Layer 6 of a small transformer language model trained on English Wikipedia (9 layers, counted from 0, width 128).
A neuron's activation on a vector x is GELU(weights . x), where the dot is the dot product.

Input weights of the MLP neurons that the questions are about. A number n stands for n times 0.0086.
n11: -3 -8 -7 -29 33 9 -16 22 7 -11 -7 -33 -24 -2 -16 4 14 -24 -16 -15 -13 -30 14 -30 0 -15 37 8 -2 -4 40 9 -27 40 -34 17 1 -12 2 -7 6 -1 -17 28 -15 27 6 -4 11 -29 -26 28 -2 43 29 -11 -5 8 -5 35 32 -38 -22 4 -10 -2 11 14 16 -29 -44 -27 2 -6 24 -4 -9 -5 -7 -10 3 34 -8 -10 -1 27 36 -20 -18 11 -13 -1 -4 6 50 64 18 -1 -1 29 19 4 28 -4 6 -41 -35 -33 -14 -13 24 -2 10 1 -13 22 -9 25 -14 6 -27 -3 -1 -1 -10 -4 19 -22
n12: -12 9 25 -5 7 -9 -3 26 -7 13 4 7 -12 -22 27 -21 -32 -13 20 19 4 -14 -17 -7 -25 16 15 -6 -1 -13 -14 19 -1 7 9 -35 -35 17 35 25 -8 -9 30 28 15 6 32 -25 15 15 -19 -33 11 26 4 -27 8 -1 -16 -23 -2 3 -6 -18 30 -3 -17 -22 -2 22 0 6 18 34 17 19 2 27 12 9 24 15 4 17 -40 -1 19 -7 -37 15 5 26 -5 -3 12 -4 -26 3 18 -17 19 -7 -9 -28 -3 3 -7 -12 2 -26 16 17 8 12 -12 -30 31 7 -15 -33 19 -41 -5 -64 14 11 9 -1
n27: -2 -12 -15 -38 29 26 14 11 22 -13 -15 -10 -28 5 -7 10 12 -16 30 -1 -8 46 -15 -25 -40 10 11 -33 8 49 2 12 20 -12 -11 -3 28 -7 -51 -29 4 15 36 -1 -5 16 -43 -22 19 -16 19 21 12 -28 -28 -12 2 11 -28 33 10 71 8 -2 31 1 -41 -10 -39 -8 -29 10 9 -11 -6 -51 -13 19 -28 5 -16 -10 42 -19 0 19 6 36 -24 15 -32 2 -20 -36 23 28 -15 9 39 -25 10 -6 -29 -26 14 -2 -5 -20 -39 -17 -3 -15 -17 27 19 13 18 -1 65 -13 24 -1 11 28 19 27 -23 -40
n43: -12 -2 -45 2 20 -26 -1 -9 -12 -3 0 -10 26 -24 -2 22 5 -34 -36 9 33 10 -13 -1 -31 16 -6 9 -3 -5 26 -26 20 15 32 17 -31 -23 2 -11 4 -17 3 20 -9 33 -13 10 -8 -34 22 13 49 -18 20 -5 -21 7 11 14 3 -14 33 -49 -16 9 6 20 30 1 -24 51 33 18 -4 8 -25 -12 -28 -43 -9 -14 -32 -30 -24 26 12 -10 -12 24 6 7 -3 -2 22 -1 -5 -10 10 16 -20 34 -2 18 -11 39 2 30 -17 47 -41 1 2 -24 -22 -25 -49 24 2 1 30 9 -6 9 5 22 -2 -19
n47: 8 -5 -35 14 -21 -25 -2 13 -16 -20 -3 -2 -26 -3 14 -6 1 23 -3 1 25 11 4 -10 -9 -7 -8 18 14 6 -30 -41 29 41 -43 33 12 -25 42 1 13 7 -13 -12 6 -22 -11 4 17 10 -59 11 -2 -8 -7 -21 -21 -33 23 7 -45 -57 -3 -3 14 -26 -16 15 2 19 -4 -3 30 -9 -11 -23 -11 -5 13 9 14 -11 16 13 -4 6 13 40 6 19 -1 -1 7 23 28 -11 4 30 -20 21 -1 -33 0 42 37 10 81 5 15 -7 -5 -7 13 -60 -21 -25 -37 18 19 -3 45 -62 56 16 -3 -11 0 -38
n70: 4 -2 -25 -14 -16 -1 23 27 -35 -17 8 17 -3 -18 -13 36 -49 -11 -22 -10 4 2 22 6 -24 21 18 -11 -4 -21 -8 -19 10 3 -9 -14 5 1 33 -2 -11 11 -4 11 4 10 0 -51 12 9 -4 11 5 6 12 -4 18 -9 18 -3 -11 -26 33 1 21 17 27 -10 -16 5 -11 34 13 -39 -66 1 31 5 38 -46 12 20 -30 1 -1 25 3 -10 9 -53 6 35 23 6 -14 -32 53 -6 36 33 -15 -31 -46 35 32 12 31 -5 -2 0 18 23 -28 44 32 10 -11 17 -53 20 -21 16 -22 1 -38 -11 28 -50
n76: 8 -15 -37 1 -21 12 6 12 -31 1 1 -22 -10 21 14 15 -6 18 13 -1 10 31 34 -16 2 29 -15 11 -57 -29 -6 8 39 -18 -8 3 22 4 -1 0 6 -12 31 4 13 1 -17 -17 -26 -28 28 18 27 -11 -13 -5 3 -1 -7 -16 34 -3 1 47 19 -17 6 -26 -19 3 5 33 -40 12 22 -14 2 41 0 -16 -22 1 -30 -36 -1 4 16 24 7 6 -14 19 -16 -23 -1 -13 19 -10 -3 -5 41 2 3 -36 38 -42 -31 -31 22 -10 16 -34 29 34 26 -7 35 6 -12 -22 -34 31 3 -21 -8 -11 18 2
n85: -6 2 -43 3 11 -7 -4 15 -41 29 23 25 22 -4 -23 -1 7 29 -2 1 21 -18 25 7 62 24 -5 1 23 -7 -24 13 -37 -21 1 3 -4 -24 -17 10 18 -19 29 -35 2 19 -7 -27 -28 -17 -14 15 -7 -12 -15 17 3 -12 -17 44 0 -25 -11 -12 -20 29 19 -8 2 16 -5 35 -6 40 3 8 10 23 10 5 21 5 13 21 -14 25 -21 -7 -1 8 -18 16 3 3 -7 9 3 -32 13 7 -6 5 -2 1 -32 22 -8 25 -16 -22 -22 -35 23 -3 20 7 -10 10 -29 15 25 5 6 -16 -32 -14 -2 -12
n87: -7 12 18 44 7 -36 28 -5 -22 0 -26 21 -2 -23 35 -46 -40 -38 -25 -22 44 -20 -29 -8 2 0 -34 9 -4 -1 13 49 -13 35 -12 33 -22 -17 -1 -11 30 8 -10 3 19 -26 66 5 12 -22 -24 -7 48 6 -25 -9 -7 4 -34 4 -21 2 -9 48 3 9 -21 17 -29 13 -31 -9 17 26 35 -10 -14 -11 -25 1 7 -11 -6 -9 -10 8 2 45 7 -31 25 -5 7 35 0 -4 20 -26 5 7 26 -30 -17 5 5 -45 36 -25 57 14 -13 -19 20 22 1 -4 -20 -12 21 -24 6 -24 26 2 3 41 38 1
n94: -29 -23 1 -59 -31 29 -34 19 -16 -9 24 12 11 -16 -10 22 -28 10 16 -14 3 -31 33 25 -19 36 36 -10 13 -24 21 15 -23 -37 -16 12 -24 48 -11 -26 -23 -1 24 -11 -2 -1 -41 -11 -33 11 -1 15 39 -33 -6 -30 17 22 18 17 9 -39 10 11 -10 8 -1 28 24 3 -5 4 3 -3 -12 48 3 17 -44 -15 24 13 6 -11 -26 -6 1 -5 16 -24 43 1 -35 -5 26 28 30 30 28 -13 6 -23 18 14 9 -1 32 20 -43 26 -38 16 -38 -12 12 -18 -9 -21 27 15 -24 -6 12 18 -12 -21 12 23
n102: -6 -3 -27 2 -1 -5 4 -5 -10 -37 12 24 -6 22 -8 25 11 -51 -30 -21 0 31 7 0 3 23 45 30 18 -7 -12 -36 -10 5 53 13 -31 19 -4 14 11 7 -1 21 -20 -13 19 22 -17 -9 -26 25 -23 26 15 -23 10 39 17 -9 -14 1 2 -20 3 7 28 10 -16 22 -12 1 -1 -11 -19 -1 18 9 31 9 25 3 -6 1 -15 -1 -22 3 -13 -12 -27 10 -21 -20 -12 3 1 17 -2 4 7 13 17 13 -18 -4 16 -34 1 1 2 15 -3 -21 1 -25 -6 -13 14 0 -13 -29 -47 -25 21 15 25 26
n103: 13 22 -15 -30 -46 11 10 4 10 -9 13 16 -20 -25 7 -20 1 -2 -18 -1 -5 4 40 -14 12 23 8 5 -8 23 -58 19 11 1 -13 -6 -13 -32 21 23 39 -6 25 -71 21 -17 1 -36 -1 7 5 -26 2 7 46 33 -9 -4 -10 9 18 3 1 42 -4 -11 9 -1 11 -2 6 -20 20 22 4 1 -5 65 -17 17 -12 -12 -11 -20 -22 -22 2 -14 7 -13 -2 9 2 39 40 15 0 -25 20 -12 17 -15 -4 15 6 13 13 11 -3 -45 35 -45 2 4 5 -6 -22 -27 -18 -3 -13 -22 16 -4 -26 -27 -3 -4
n116: 6 6 7 24 -40 12 23 -8 60 19 -7 -26 37 44 39 -19 8 11 2 -15 -6 -22 9 32 3 -1 -30 7 -7 -43 13 23 -7 26 11 16 -66 18 43 18 9 -21 14 -31 -67 9 22 -1 -31 57 18 5 -30 -9 10 5 62 -8 -44 -35 46 26 -7 -5 5 14 -40 9 -17 -4 -35 19 17 -27 11 -41 10 -31 -52 -54 2 -23 30 -1 13 -26 44 16 -32 -35 -56 7 -22 -24 -9 -75 17 -27 -33 37 0 -4 -12 -12 17 8 4 34 17 41 22 -52 9 28 26 45 -2 -4 71 -10 13 -61 3 15 -45 9 22 22
n137: 11 8 -31 19 -21 30 6 50 -89 -45 -2 25 25 24 -27 37 -31 -5 -3 37 -8 5 35 -9 -18 -1 23 -86 -11 -31 -30 -8 56 -5 11 -14 7 27 12 -24 -18 -40 -4 1 14 -31 -16 19 5 -18 16 -4 -9 2 -11 -37 47 -6 16 5 -23 -15 0 14 -3 23 -10 21 -11 40 -12 17 -1 -21 42 18 15 16 20 7 -8 41 -44 -3 1 -17 39 -11 11 -14 -9 12 43 19 8 -17 49 -20 -9 2 10 -33 -22 8 -6 1 -6 -28 -5 2 -3 -3 -12 -26 34 -15 19 -1 21 -49 27 36 1 2 -11 -53 -14 10
n138: 9 26 -25 -11 12 -28 -13 -20 -4 11 13 50 43 -2 -38 28 8 16 -20 1 18 31 23 12 24 27 6 12 -48 15 -1 -10 -20 -2 -23 11 -10 9 -16 -15 1 10 -6 -19 -1 34 -13 16 -27 -15 -32 -6 21 -38 2 -21 31 -2 -2 2 18 1 -6 16 7 -26 -13 -51 -40 29 -13 3 5 -23 -15 -2 -20 10 18 41 25 28 11 -32 1 7 -15 6 -40 1 18 13 7 23 0 -6 41 15 -2 1 22 17 7 18 -6 11 5 4 -34 9 9 -10 -1 18 15 3 -36 -5 -19 4 -20 -13 -36 -36 -1 -16 13 -15
n158: -30 22 -12 33 -6 40 -15 -3 -14 -11 -4 47 5 -3 27 29 -36 20 11 -10 9 -32 12 64 4 -6 -8 -8 -1 52 -5 -1 -14 -16 -17 -11 -1 1 12 -26 -14 8 9 -35 7 -22 -2 34 11 37 7 8 -36 -24 18 -24 -9 25 38 -61 -32 -5 19 12 10 18 22 -10 7 6 22 0 -8 -50 -32 32 8 -3 -24 0 -24 -7 16 -1 16 -14 8 -3 1 -15 9 -1 36 -34 -4 -11 -24 7 10 29 24 -24 -51 29 -1 12 29 -2 8 34 10 -39 -18 12 -6 2 13 -8 -9 10 7 -53 7 -14 -7 -24 6 -14
n168: 23 -29 -29 -6 4 -17 -24 33 -29 -37 25 26 1 -3 -20 36 -22 37 -35 13 6 10 6 12 12 -34 1 31 6 33 11 -6 -20 7 -14 8 16 -25 4 -1 -1 16 27 31 -7 -1 -26 5 -27 -35 13 0 -33 -8 0 -47 32 1 -32 35 -2 -35 14 0 27 -4 -18 5 16 10 20 54 42 4 -11 26 11 11 22 31 12 6 3 5 -10 -14 28 5 10 -27 -7 4 16 -27 12 0 6 1 11 4 -35 -5 -9 -3 -22 -12 24 -14 -8 -1 6 2 -1 18 11 -18 32 -11 -31 -15 5 12 -20 14 -8 -28 10 12
n175: -27 17 14 7 4 -15 -45 16 11 -9 11 27 10 -10 -15 35 -18 10 17 17 -3 -46 23 -1 15 -28 -25 36 -20 -15 -46 16 -15 4 -4 -20 -6 -2 -3 19 15 -21 16 -7 -12 -1 -1 28 12 21 40 -46 -10 -16 -6 1 19 21 2 1 17 -24 1 12 9 13 -2 -27 17 -2 2 -20 42 -14 -22 38 44 0 10 8 6 6 -18 -3 21 25 -51 30 23 -15 9 -14 30 -46 -6 -10 3 21 -15 12 -9 15 7 25 12 26 -11 5 14 -12 -1 -6 36 -1 -9 4 20 -16 -5 4 21 9 -17 -33 -1 8 21 -9
n183: -46 -2 -7 4 -49 -50 -2 39 15 -28 -66 22 41 14 -16 43 -30 1 2 34 11 -23 -61 -29 -43 19 5 22 2 13 -23 2 7 56 5 -8 -26 20 5 -2 8 3 -12 -20 34 -10 2 -40 -27 -16 -7 -35 -24 6 -21 36 26 -15 -8 5 5 52 -4 2 7 33 -15 -35 -10 5 45 3 -2 -32 -22 6 -13 23 20 -22 4 -2 29 -5 -53 59 -6 20 14 -27 -10 -6 61 -2 -28 5 -40 -4 -6 35 -20 -23 -14 -56 15 -13 3 24 8 32 9 -3 4 24 37 -37 1 17 44 5 21 25 11 17 34 -95 46 23
n187: -4 2 -21 -42 17 3 -31 1 -16 -14 8 30 -45 12 -2 -2 -26 12 -23 1 8 14 30 -15 -31 -31 -3 52 -4 -19 11 27 -6 30 19 40 14 -7 -9 -26 -38 -9 -2 -9 -1 -23 21 -5 -28 -7 -3 0 -20 16 31 3 -15 -33 -26 14 -22 -9 33 -20 -40 16 -4 8 12 8 37 -17 18 -17 7 -3 -10 20 -25 18 15 50 -19 8 -11 -11 -30 -26 -22 10 8 -7 -4 -32 0 13 12 35 24 28 6 25 -9 -23 21 -4 49 3 20 23 11 -1 21 -4 8 -17 33 0 -1 -4 32 36 -14 -3 -19 -11 23 -36
n193: 37 5 -4 -27 -9 -18 10 36 13 18 -15 3 -14 -8 8 -51 -49 -64 51 22 14 -12 -39 -18 -10 21 -39 26 21 11 26 -11 -21 21 -30 -10 34 -7 8 3 15 -36 -15 31 22 -13 14 33 13 26 -3 -13 -47 -12 26 21 -12 7 -26 -31 -13 32 -1 -9 2 -11 14 3 6 -1 32 -6 8 -13 2 3 33 16 -14 -27 -42 -32 -1 -12 -19 -38 21 36 -24 28 -2 -25 41 -22 1 -1 6 -33 17 -20 19 -7 -2 12 -5 -3 36 10 21 -21 -11 36 30 -18 -19 16 -27 -13 35 26 -6 -13 -13 -28 -32 61 48 -4
n205: -22 -18 -27 23 -14 -11 42 5 7 1 -20 -1 6 -24 39 18 -1 -9 6 5 14 -3 26 23 -6 -27 15 9 -24 -12 -2 31 -7 -6 -54 -8 -1 18 22 20 -13 6 -33 33 20 -9 18 22 -8 13 35 -22 -16 -21 3 24 3 -13 -24 2 -21 29 -41 -26 12 17 -15 4 -23 -7 -22 7 -6 -10 -11 6 11 10 -7 28 -28 10 30 30 3 14 2 19 25 -10 6 13 -17 5 -9 6 -34 29 -17 16 27 4 8 15 -24 2 13 -30 -2 26 -34 22 -14 27 16 17 -12 -33 2 0 9 -42 -19 -12 -25 17 9 8
n214: 4 -6 -26 4 31 3 2 0 17 -2 5 -6 -2 -12 5 33 -21 14 -20 39 -24 -30 -28 -14 -8 6 -20 0 -43 -2 -25 -31 -19 15 -38 14 -10 27 26 -17 1 21 26 -23 -15 12 -35 -11 -9 -40 4 -6 20 37 -18 15 18 -17 -52 -16 -16 1 34 -5 1 4 -3 7 -5 -14 -5 -11 -11 33 30 1 -7 -14 1 19 -5 -25 -8 -22 -5 19 -9 21 -9 -8 11 -33 -21 -8 42 37 46 12 30 22 7 12 18 -1 -7 15 1 -3 77 9 -11 36 16 8 22 -14 -33 15 -22 -3 -22 -9 -20 -20 11 36 6 5
n230: 6 -27 -21 -14 18 13 -22 21 -12 1 23 21 40 8 -13 35 2 2 3 -15 5 33 23 5 5 36 27 -21 13 -18 -23 -27 31 5 -36 1 -9 16 4 12 -14 23 30 -6 11 3 -13 -11 -24 10 -25 -8 -23 -37 -11 36 8 12 1 6 -25 -24 42 10 -19 5 -7 -10 -13 33 10 -1 5 15 -23 7 -28 7 -2 10 16 -8 12 11 4 41 -4 -14 23 -24 1 17 -4 -41 12 -31 -3 11 27 23 47 -33 11 12 -1 -17 14 -48 10 -32 -7 -35 -51 39 14 -24 0 -41 10 -26 -18 16 -18 7 -27 -27 -7 12
n232: -12 -9 -24 12 -17 -28 9 -17 -37 -31 -45 52 -11 26 8 4 -46 12 17 4 14 -10 32 -24 5 -5 44 -50 16 4 -14 -25 -2 -8 9 4 16 -5 0 -29 -25 -22 18 -9 -5 19 18 -9 14 -6 5 23 31 -13 -5 -20 16 -4 -20 19 -12 0 -5 22 -21 14 -40 7 -4 17 -18 -37 35 4 -7 11 -33 2 17 1 42 -11 17 -13 -39 35 -6 -1 27 17 23 25 46 8 46 34 41 19 -11 -5 0 3 7 -31 2 13 5 -22 -3 5 13 -33 -32 -54 24 -1 0 -4 4 -16 12 -2 8 7 21 -5 13 -25
n235: -9 34 11 -26 7 19 -33 13 0 -23 35 -12 22 8 -29 53 19 17 -20 2 -1 28 5 -10 -15 58 35 4 -15 -47 21 53 41 -8 -33 26 25 13 10 15 -14 -5 15 -50 24 -3 -14 -16 -51 -10 3 -9 -10 -7 -4 -6 -15 -14 7 14 -8 -23 25 -4 4 -18 -6 -1 -11 5 -2 13 -12 14 -26 25 2 7 9 20 45 -12 -1 5 1 -9 -14 -16 3 24 -15 -14 3 -3 4 35 3 -4 12 -25 40 -38 11 8 -10 -16 27 -45 -4 18 -2 3 0 3 -4 1 -3 9 -46 1 38 -9 -22 -12 4 -30 8 7
n241: 42 -19 -32 -6 -4 2 -3 -8 -7 7 -1 -14 -3 -3 18 22 -16 18 -32 46 -42 -18 -7 -12 -9 -4 47 20 4 -5 -19 3 13 15 -17 17 -17 -20 10 19 11 -13 16 -2 8 7 6 -20 -56 -20 15 -21 7 -15 29 6 33 20 22 -28 -7 -21 15 11 5 15 -17 -1 4 -11 -2 14 7 -3 -7 3 1 59 -24 6 7 34 -5 -26 -10 -4 -6 -8 -1 -10 -21 40 -6 -39 4 -31 24 18 2 21 -4 -13 -16 -2 4 -22 -27 28 -17 13 -24 2 -6 5 8 28 20 17 -2 6 -23 -19 33 -23 -21 -5 7 1
n243: 6 80 -3 8 5 1 7 22 5 -16 18 8 -13 -15 -73 -12 3 -8 -27 16 -22 -20 19 14 -10 20 19 18 12 13 -4 57 18 16 4 0 -11 -38 -28 -47 2 -31 -27 30 -4 12 -18 1 8 20 15 23 5 31 -22 -8 25 24 7 6 -2 -32 22 21 8 23 -14 -5 -16 14 -16 -6 -7 5 -11 11 -22 -1 -7 -15 0 16 -27 -49 21 -20 -14 -24 -17 -5 -14 -16 -4 1 8 -2 21 -28 36 35 -27 28 -4 7 -9 19 20 -13 19 -13 19 -31 -1 12 2 20 1 -52 9 -32 -22 -4 6 -6 6 -17 19 15
n246: 35 30 -17 17 41 16 -3 -15 -5 3 -17 11 -1 14 25 -7 -18 11 14 -47 6 -44 -6 -18 -21 7 16 13 -15 2 5 27 -10 27 -23 22 20 40 -59 -29 -1 -15 7 -33 14 2 -16 -10 18 26 17 -29 -20 16 27 1 30 -6 7 30 -11 24 -14 -28 20 -52 -36 6 -15 -4 -11 -3 -23 -11 54 21 -3 3 23 6 5 4 39 -10 -4 -48 36 28 9 -3 -28 -19 -11 19 -5 5 -25 -22 1 14 27 15 -40 -20 -9 4 20 1 -26 -7 -9 -21 1 -2 19 -21 -9 24 20 -14 -9 -14 -28 -2 -1 36 25 44
n254: -38 -32 -6 12 8 8 35 -6 -24 2 -16 2 8 13 -59 15 7 6 -15 -18 10 -7 7 9 -12 44 25 10 2 8 18 -25 8 -43 9 -37 22 39 -26 -15 -6 11 -27 -30 3 -21 12 26 -11 -9 -9 -37 25 -34 23 -9 7 -13 4 31 22 -9 -29 -30 -2 55 -22 -9 -5 20 10 30 -10 39 -22 17 -13 9 12 -32 12 3 -19 -7 7 3 9 -5 34 41 -32 8 30 0 17 -10 -21 -45 -15 39 19 -12 9 -16 -16 12 9 9 -3 19 -3 2 7 12 3 -10 -9 0 2 -8 14 -29 -21 1 24 3 6 12

Each question shows a token from some text and the vector x that enters the MLP there. A number n stands for n times 0.052.

" c": 19 11 -7 -7 8 -16 -14 -19 -49 10 18 -10 12 -15 4 -3 3 14 -11 -20 10 -16 2 -30 16 7 -3 -7 -1 19 -4 5 -6 11 -16 23 10 9 4 0 6 -24 -18 11 13 4 -6 -13 -3 21 7 -25 0 -26 2 18 -5 19 0 17 20 2 38 -29 1 -2 -17 -19 21 -4 -13 17 -6 -2 -8 24 5 12 2 -2 -10 21 5 -23 -19 1 18 25 -9 -1 2 -9 -14 -21 13 10 -1 7 -8 -19 -11 21 -12 -7 -22 26 14 -17 -23 2 34 4 -6 46 -18 44 -40 5 24 43 2 -12 -17 -21 -19 1 -3 12
Which two neurons fire most, strongest first? n246, n138

" score": 9 14 -13 19 38 -4 3 -18 -56 8 19 4 5 -8 27 -26 -20 18 -4 -16 18 -3 -18 -7 21 1 15 44 14 3 -18 20 -6 -32 3 -31 -17 56 2 6 -16 2 -6 -5 3 -19 -23 -15 -16 -1 -4 -16 17 -29 -36 -4 1 23 1 23 9 -9 14 -23 26 1 18 -7 16 -6 -16 18 10 -4 -1 10 -40 22 10 -10 14 -19 9 -4 1 4 -9 -16 -9 16 0 -11 -5 8 9 44 27 0 -4 -9 -12 3 -6 -1 -2 23 -4 -2 -5 5 19 9 8 7 -28 16 2 -11 4 0 5 8 -2 -24 -15 -9 5 7
Which two neurons fire most, strongest first? n85, n94

"S": 15 -22 -1 9 -7 -1 14 8 -44 35 11 -7 -12 -6 9 2 21 -2 -7 0 35 5 -8 16 2 -12 -22 -1 -6 4 -6 16 -14 -27 5 -11 -15 48 -12 -16 5 8 3 7 12 -13 -12 3 -2 -23 -4 14 7 -21 -16 -19 -3 -12 12 -9 6 -17 31 -40 7 16 20 -7 17 4 4 2 11 -4 -40 35 7 25 -9 -15 18 -29 4 -22 11 17 -26 -6 3 -18 -21 -12 -17 3 12 33 25 -15 19 -8 6 24 1 6 -2 34 -26 -12 9 2 40 14 -21 0 -18 15 -10 -2 -1 -11 4 -29 -9 13 -8 21 24 8
Which of these neurons fires most? n94

"est": 7 0 -6 16 4 -6 -12 34 -43 24 -1 -2 -5 -22 5 -25 -5 -11 12 8 -29 -6 16 5 -6 3 0 -1 16 -1 -11 2 6 3 -6 -10 12 27 11 -21 -1 15 0 -10 0 -8 -17 -2 -7 -6 -14 -6 12 21 -21 -1 2 17 7 2 6 28 18 -5 9 15 -12 27 23 -4 -29 22 -11 8 -43 7 19 25 -17 8 17 4 3 25 -3 -10 0 -8 -6 6 16 -45 -19 10 7 18 -3 0 14 -18 -21 19 -14 -13 -2 -11 -22 -43 4 8 29 10 -14 35 2 50 -38 -32 -27 -11 -16 13 0 34 13 -10 20 3
Which of these neurons fires most? n243

" struct": 38 -1 2 -2 1 17 13 -14 -52 24 11 5 14 -11 33 -31 4 13 -16 -7 24 -24 12 -1 2 -9 4 5 5 -14 -18 -3 -9 -38 -5 -3 -22 44 12 -13 -6 16 -16 -15 -4 -7 9 20 -9 4 -25 -4 13 10 7 6 9 -8 -16 -4 19 29 18 -22 4 21 24 -34 16 -13 -25 9 28 2 -8 10 -8 25 -32 6 9 -10 7 4 -13 -2 -14 1 -12 -13 -1 -14 2 -2 10 41 12 -9 -6 -28 -21 18 -7 5 -10 32 3 16 3 -13 41 -13 -2 44 -9 24 -7 0 -7 6 -13 -9 -13 -2 -21 3 2 -2
Which of these neurons fires most? n103

"ance": 1 -23 -6 13 23 -2 -20 5 -44 0 14 13 48 8 7 -22 -23 23 -17 -16 11 -14 -1 6 11 5 20 6 -11 -6 -3 -2 8 -3 18 -6 4 14 19 8 -20 -29 -21 11 -3 -17 -10 7 -18 4 -5 -21 27 -21 6 -7 5 30 12 25 -26 -2 -6 -17 33 30 -1 -3 18 -3 -39 7 24 -21 -8 -3 -26 13 -26 13 3 -7 2 -3 27 -10 -33 13 21 -3 -19 -14 7 -35 9 -3 17 25 4 -14 18 2 9 -9 -16 61 -9 -29 -6 11 22 12 1 30 -17 11 -16 -8 -20 11 9 16 -26 0 -7 15 2 3
Which neuron fires most, and how strongly? n175, at about 4.4

"B": 2 -8 -25 21 23 -9 -4 21 -37 43 14 -3 -13 4 14 5 -10 25 13 1 -8 0 6 6 6 -19 -12 2 0 4 -9 -4 -16 -34 4 -7 8 18 6 -18 -14 21 -11 -7 15 -27 -18 0 -13 -24 -18 -15 -10 -1 -22 0 -28 -12 1 10 5 -1 4 -25 21 3 0 43 -8 5 3 24 -1 2 -63 18 3 23 -10 6 45 -38 -6 -7 8 7 -9 8 1 -27 -20 -10 8 -11 30 42 28 -1 2 1 11 2 43 13 -8 10 -19 -16 11 16 26 -17 -13 17 -8 21 -13 -1 0 -8 -9 9 -20 31 -5 -10 17 3
Which of these neurons fires most? n168

"s": -9 -3 0 25 -11 -12 -12 -7 -76 11 -3 2 7 -14 10 35 -13 18 -13 -8 3 13 -23 0 4 11 8 -4 -5 -16 -17 -13 10 16 3 -28 5 14 16 7 -15 -14 -17 10 29 6 -12 3 -2 -3 0 -2 10 -21 9 -5 9 8 11 15 18 1 15 -7 -7 -13 -2 -20 19 6 -3 6 25 -23 -7 -8 -1 14 -1 0 -7 10 3 -5 -14 -6 -20 4 -8 -7 16 1 -4 11 -8 10 3 43 -4 -17 -8 -1 0 -5 -1 36 -8 -15 4 16 24 11 0 37 -3 23 -37 -7 16 3 31 -11 -18 -4 2 1 -9 9
Which of these neurons fires most? n138

" B": 4 8 -21 7 15 -9 -9 5 -58 11 2 -15 18 -13 27 0 1 7 9 -13 2 -2 -12 -2 -23 15 -2 -13 -17 -8 -25 -19 -15 -1 -17 -5 -2 3 20 3 5 -6 -15 9 30 -16 -15 -5 -18 3 -3 -15 40 15 -10 1 -15 10 -9 15 27 5 17 -35 12 8 6 -13 18 -17 -5 -6 11 -7 -15 39 1 8 6 -5 22 -2 -7 -9 -1 9 -7 12 -26 23 2 -8 -22 -10 9 23 33 12 -4 -1 4 13 -3 0 2 12 -8 -18 0 19 44 2 -2 36 -11 41 1 -16 13 16 4 -36 -13 0 -8 8 -13 0
Which two neurons fire most, strongest first? n214, n12

" o": -5 12 -8 -12 15 -15 6 -14 -57 25 17 -3 -1 -17 20 4 8 16 -17 -11 25 9 -3 -13 2 -12 -5 -1 -3 12 -3 13 -6 13 -14 -2 -5 38 10 -11 4 -3 7 6 11 -2 -12 -11 -16 22 -12 -19 16 1 10 -8 -9 21 10 3 -7 -1 -4 -37 -8 3 -1 -18 11 -30 3 18 24 3 -25 12 14 8 -5 10 -7 33 4 -15 -27 0 6 9 10 3 -4 -7 -22 -10 -5 21 -2 14 -9 -11 -12 28 -17 -29 -7 7 26 0 7 -2 31 -2 12 46 6 45 -33 -9 13 10 7 1 -9 -25 -38 -5 -4 11
Which of these neurons fires most? n205

" or": -2 11 -25 -5 -9 -8 -5 10 -71 -4 6 -26 22 3 10 -7 14 18 2 -10 4 1 13 -1 7 19 -20 16 7 -9 -1 -3 7 21 -16 -27 1 10 0 -4 -2 -4 -12 29 -13 -16 -1 12 -18 -3 12 -11 1 -4 -29 -25 -5 -3 -7 -2 -8 23 5 -36 13 -3 28 11 13 9 -6 2 19 29 7 11 8 21 -20 -5 2 4 -12 2 19 6 6 11 -9 -26 -13 -11 -18 0 13 30 16 -13 24 16 -6 -4 -1 12 10 16 -16 -3 -8 9 10 -14 10 47 -21 27 -7 -17 -14 -15 -13 14 -11 -16 -3 -4 34 10
Which neuron fires most, and how strongly? n76, at about 3.7

" are": 1 2 -5 -7 9 3 11 12 -82 -1 4 -5 2 -15 10 -1 -2 26 -6 0 1 -2 -8 7 -20 1 -4 -2 -8 0 -22 17 2 1 2 -26 7 24 16 3 -11 12 -14 11 2 -17 15 15 -31 -12 4 -11 -6 4 -10 8 -2 26 7 -4 6 -6 -10 -22 -14 6 8 -12 18 -19 -15 7 -2 0 -9 3 15 29 -14 4 10 2 8 -10 -12 10 -8 13 0 -19 -14 7 -1 9 5 11 10 10 -1 0 -11 1 -6 14 9 15 9 -13 15 9 32 -3 -15 18 -9 22 -34 11 27 -1 8 25 -24 4 -16 -4 6 40
The three highest activations, in order: n137, n70, n205

" surv": -22 -19 3 -16 20 3 6 2 -50 17 12 13 50 -13 34 -2 -6 -4 -17 -6 -12 -6 3 -21 19 9 7 11 20 7 -10 -1 0 36 -12 24 -1 22 10 17 -6 14 0 -9 2 -27 -13 -1 -25 -2 -6 16 -2 -18 1 24 8 8 -18 -6 -16 13 37 -8 7 17 -2 -10 10 -7 -32 -11 -3 20 -8 -24 -9 34 -19 16 7 26 4 23 -17 6 -34 11 8 -28 -3 3 -3 13 1 21 3 12 5 -28 -31 -8 -10 -8 -7 1 -14 -23 1 19 16 -8 -3 36 -5 20 -50 -3 4 9 7 11 -41 -13 1 11 10 21
Which of these neurons fires most? n230

" d": -10 9 -16 -2 17 -1 -20 -26 -50 32 -7 13 6 -17 26 0 4 3 -17 -8 30 -10 2 -26 -7 -1 -17 20 7 -2 -5 1 -5 24 -23 11 0 21 12 10 11 -14 -16 17 2 -16 -2 -26 -34 -14 5 -19 17 -21 -3 10 -12 13 14 28 7 11 20 -38 27 -14 -3 -11 8 -19 2 5 6 14 -13 41 6 15 0 -8 4 5 -12 9 -10 -35 6 23 13 -11 -8 11 -9 -3 8 33 21 6 1 -2 2 -5 13 -4 -17 -4 10 -2 -2 -4 30 -12 -2 37 -19 30 -31 -10 20 19 -5 -3 -41 -8 -10 -3 27 16
Which of these neurons fires most? n246

" and": 11 3 -4 0 12 -25 13 -4 -81 -7 28 -10 2 5 9 13 -5 31 7 -1 12 -1 -10 0 10 2 -7 3 -10 4 4 -14 -14 4 4 -5 2 10 12 20 -4 -27 -5 3 7 -20 1 18 -16 -9 -6 0 28 17 -7 9 -15 26 21 -5 32 -3 5 -4 10 -5 6 6 11 7 -21 3 18 -25 15 3 0 5 10 2 -1 -1 -19 -35 11 9 1 22 0 -17 -31 6 -20 -15 3 -1 2 -4 -3 -10 12 12 -12 17 5 48 8 -8 8 7 13 -8 2 18 -12 8 4 9 2 -11 -15 -19 -21 -21 -5 -4 -10 19
Which of these neurons fires most? n76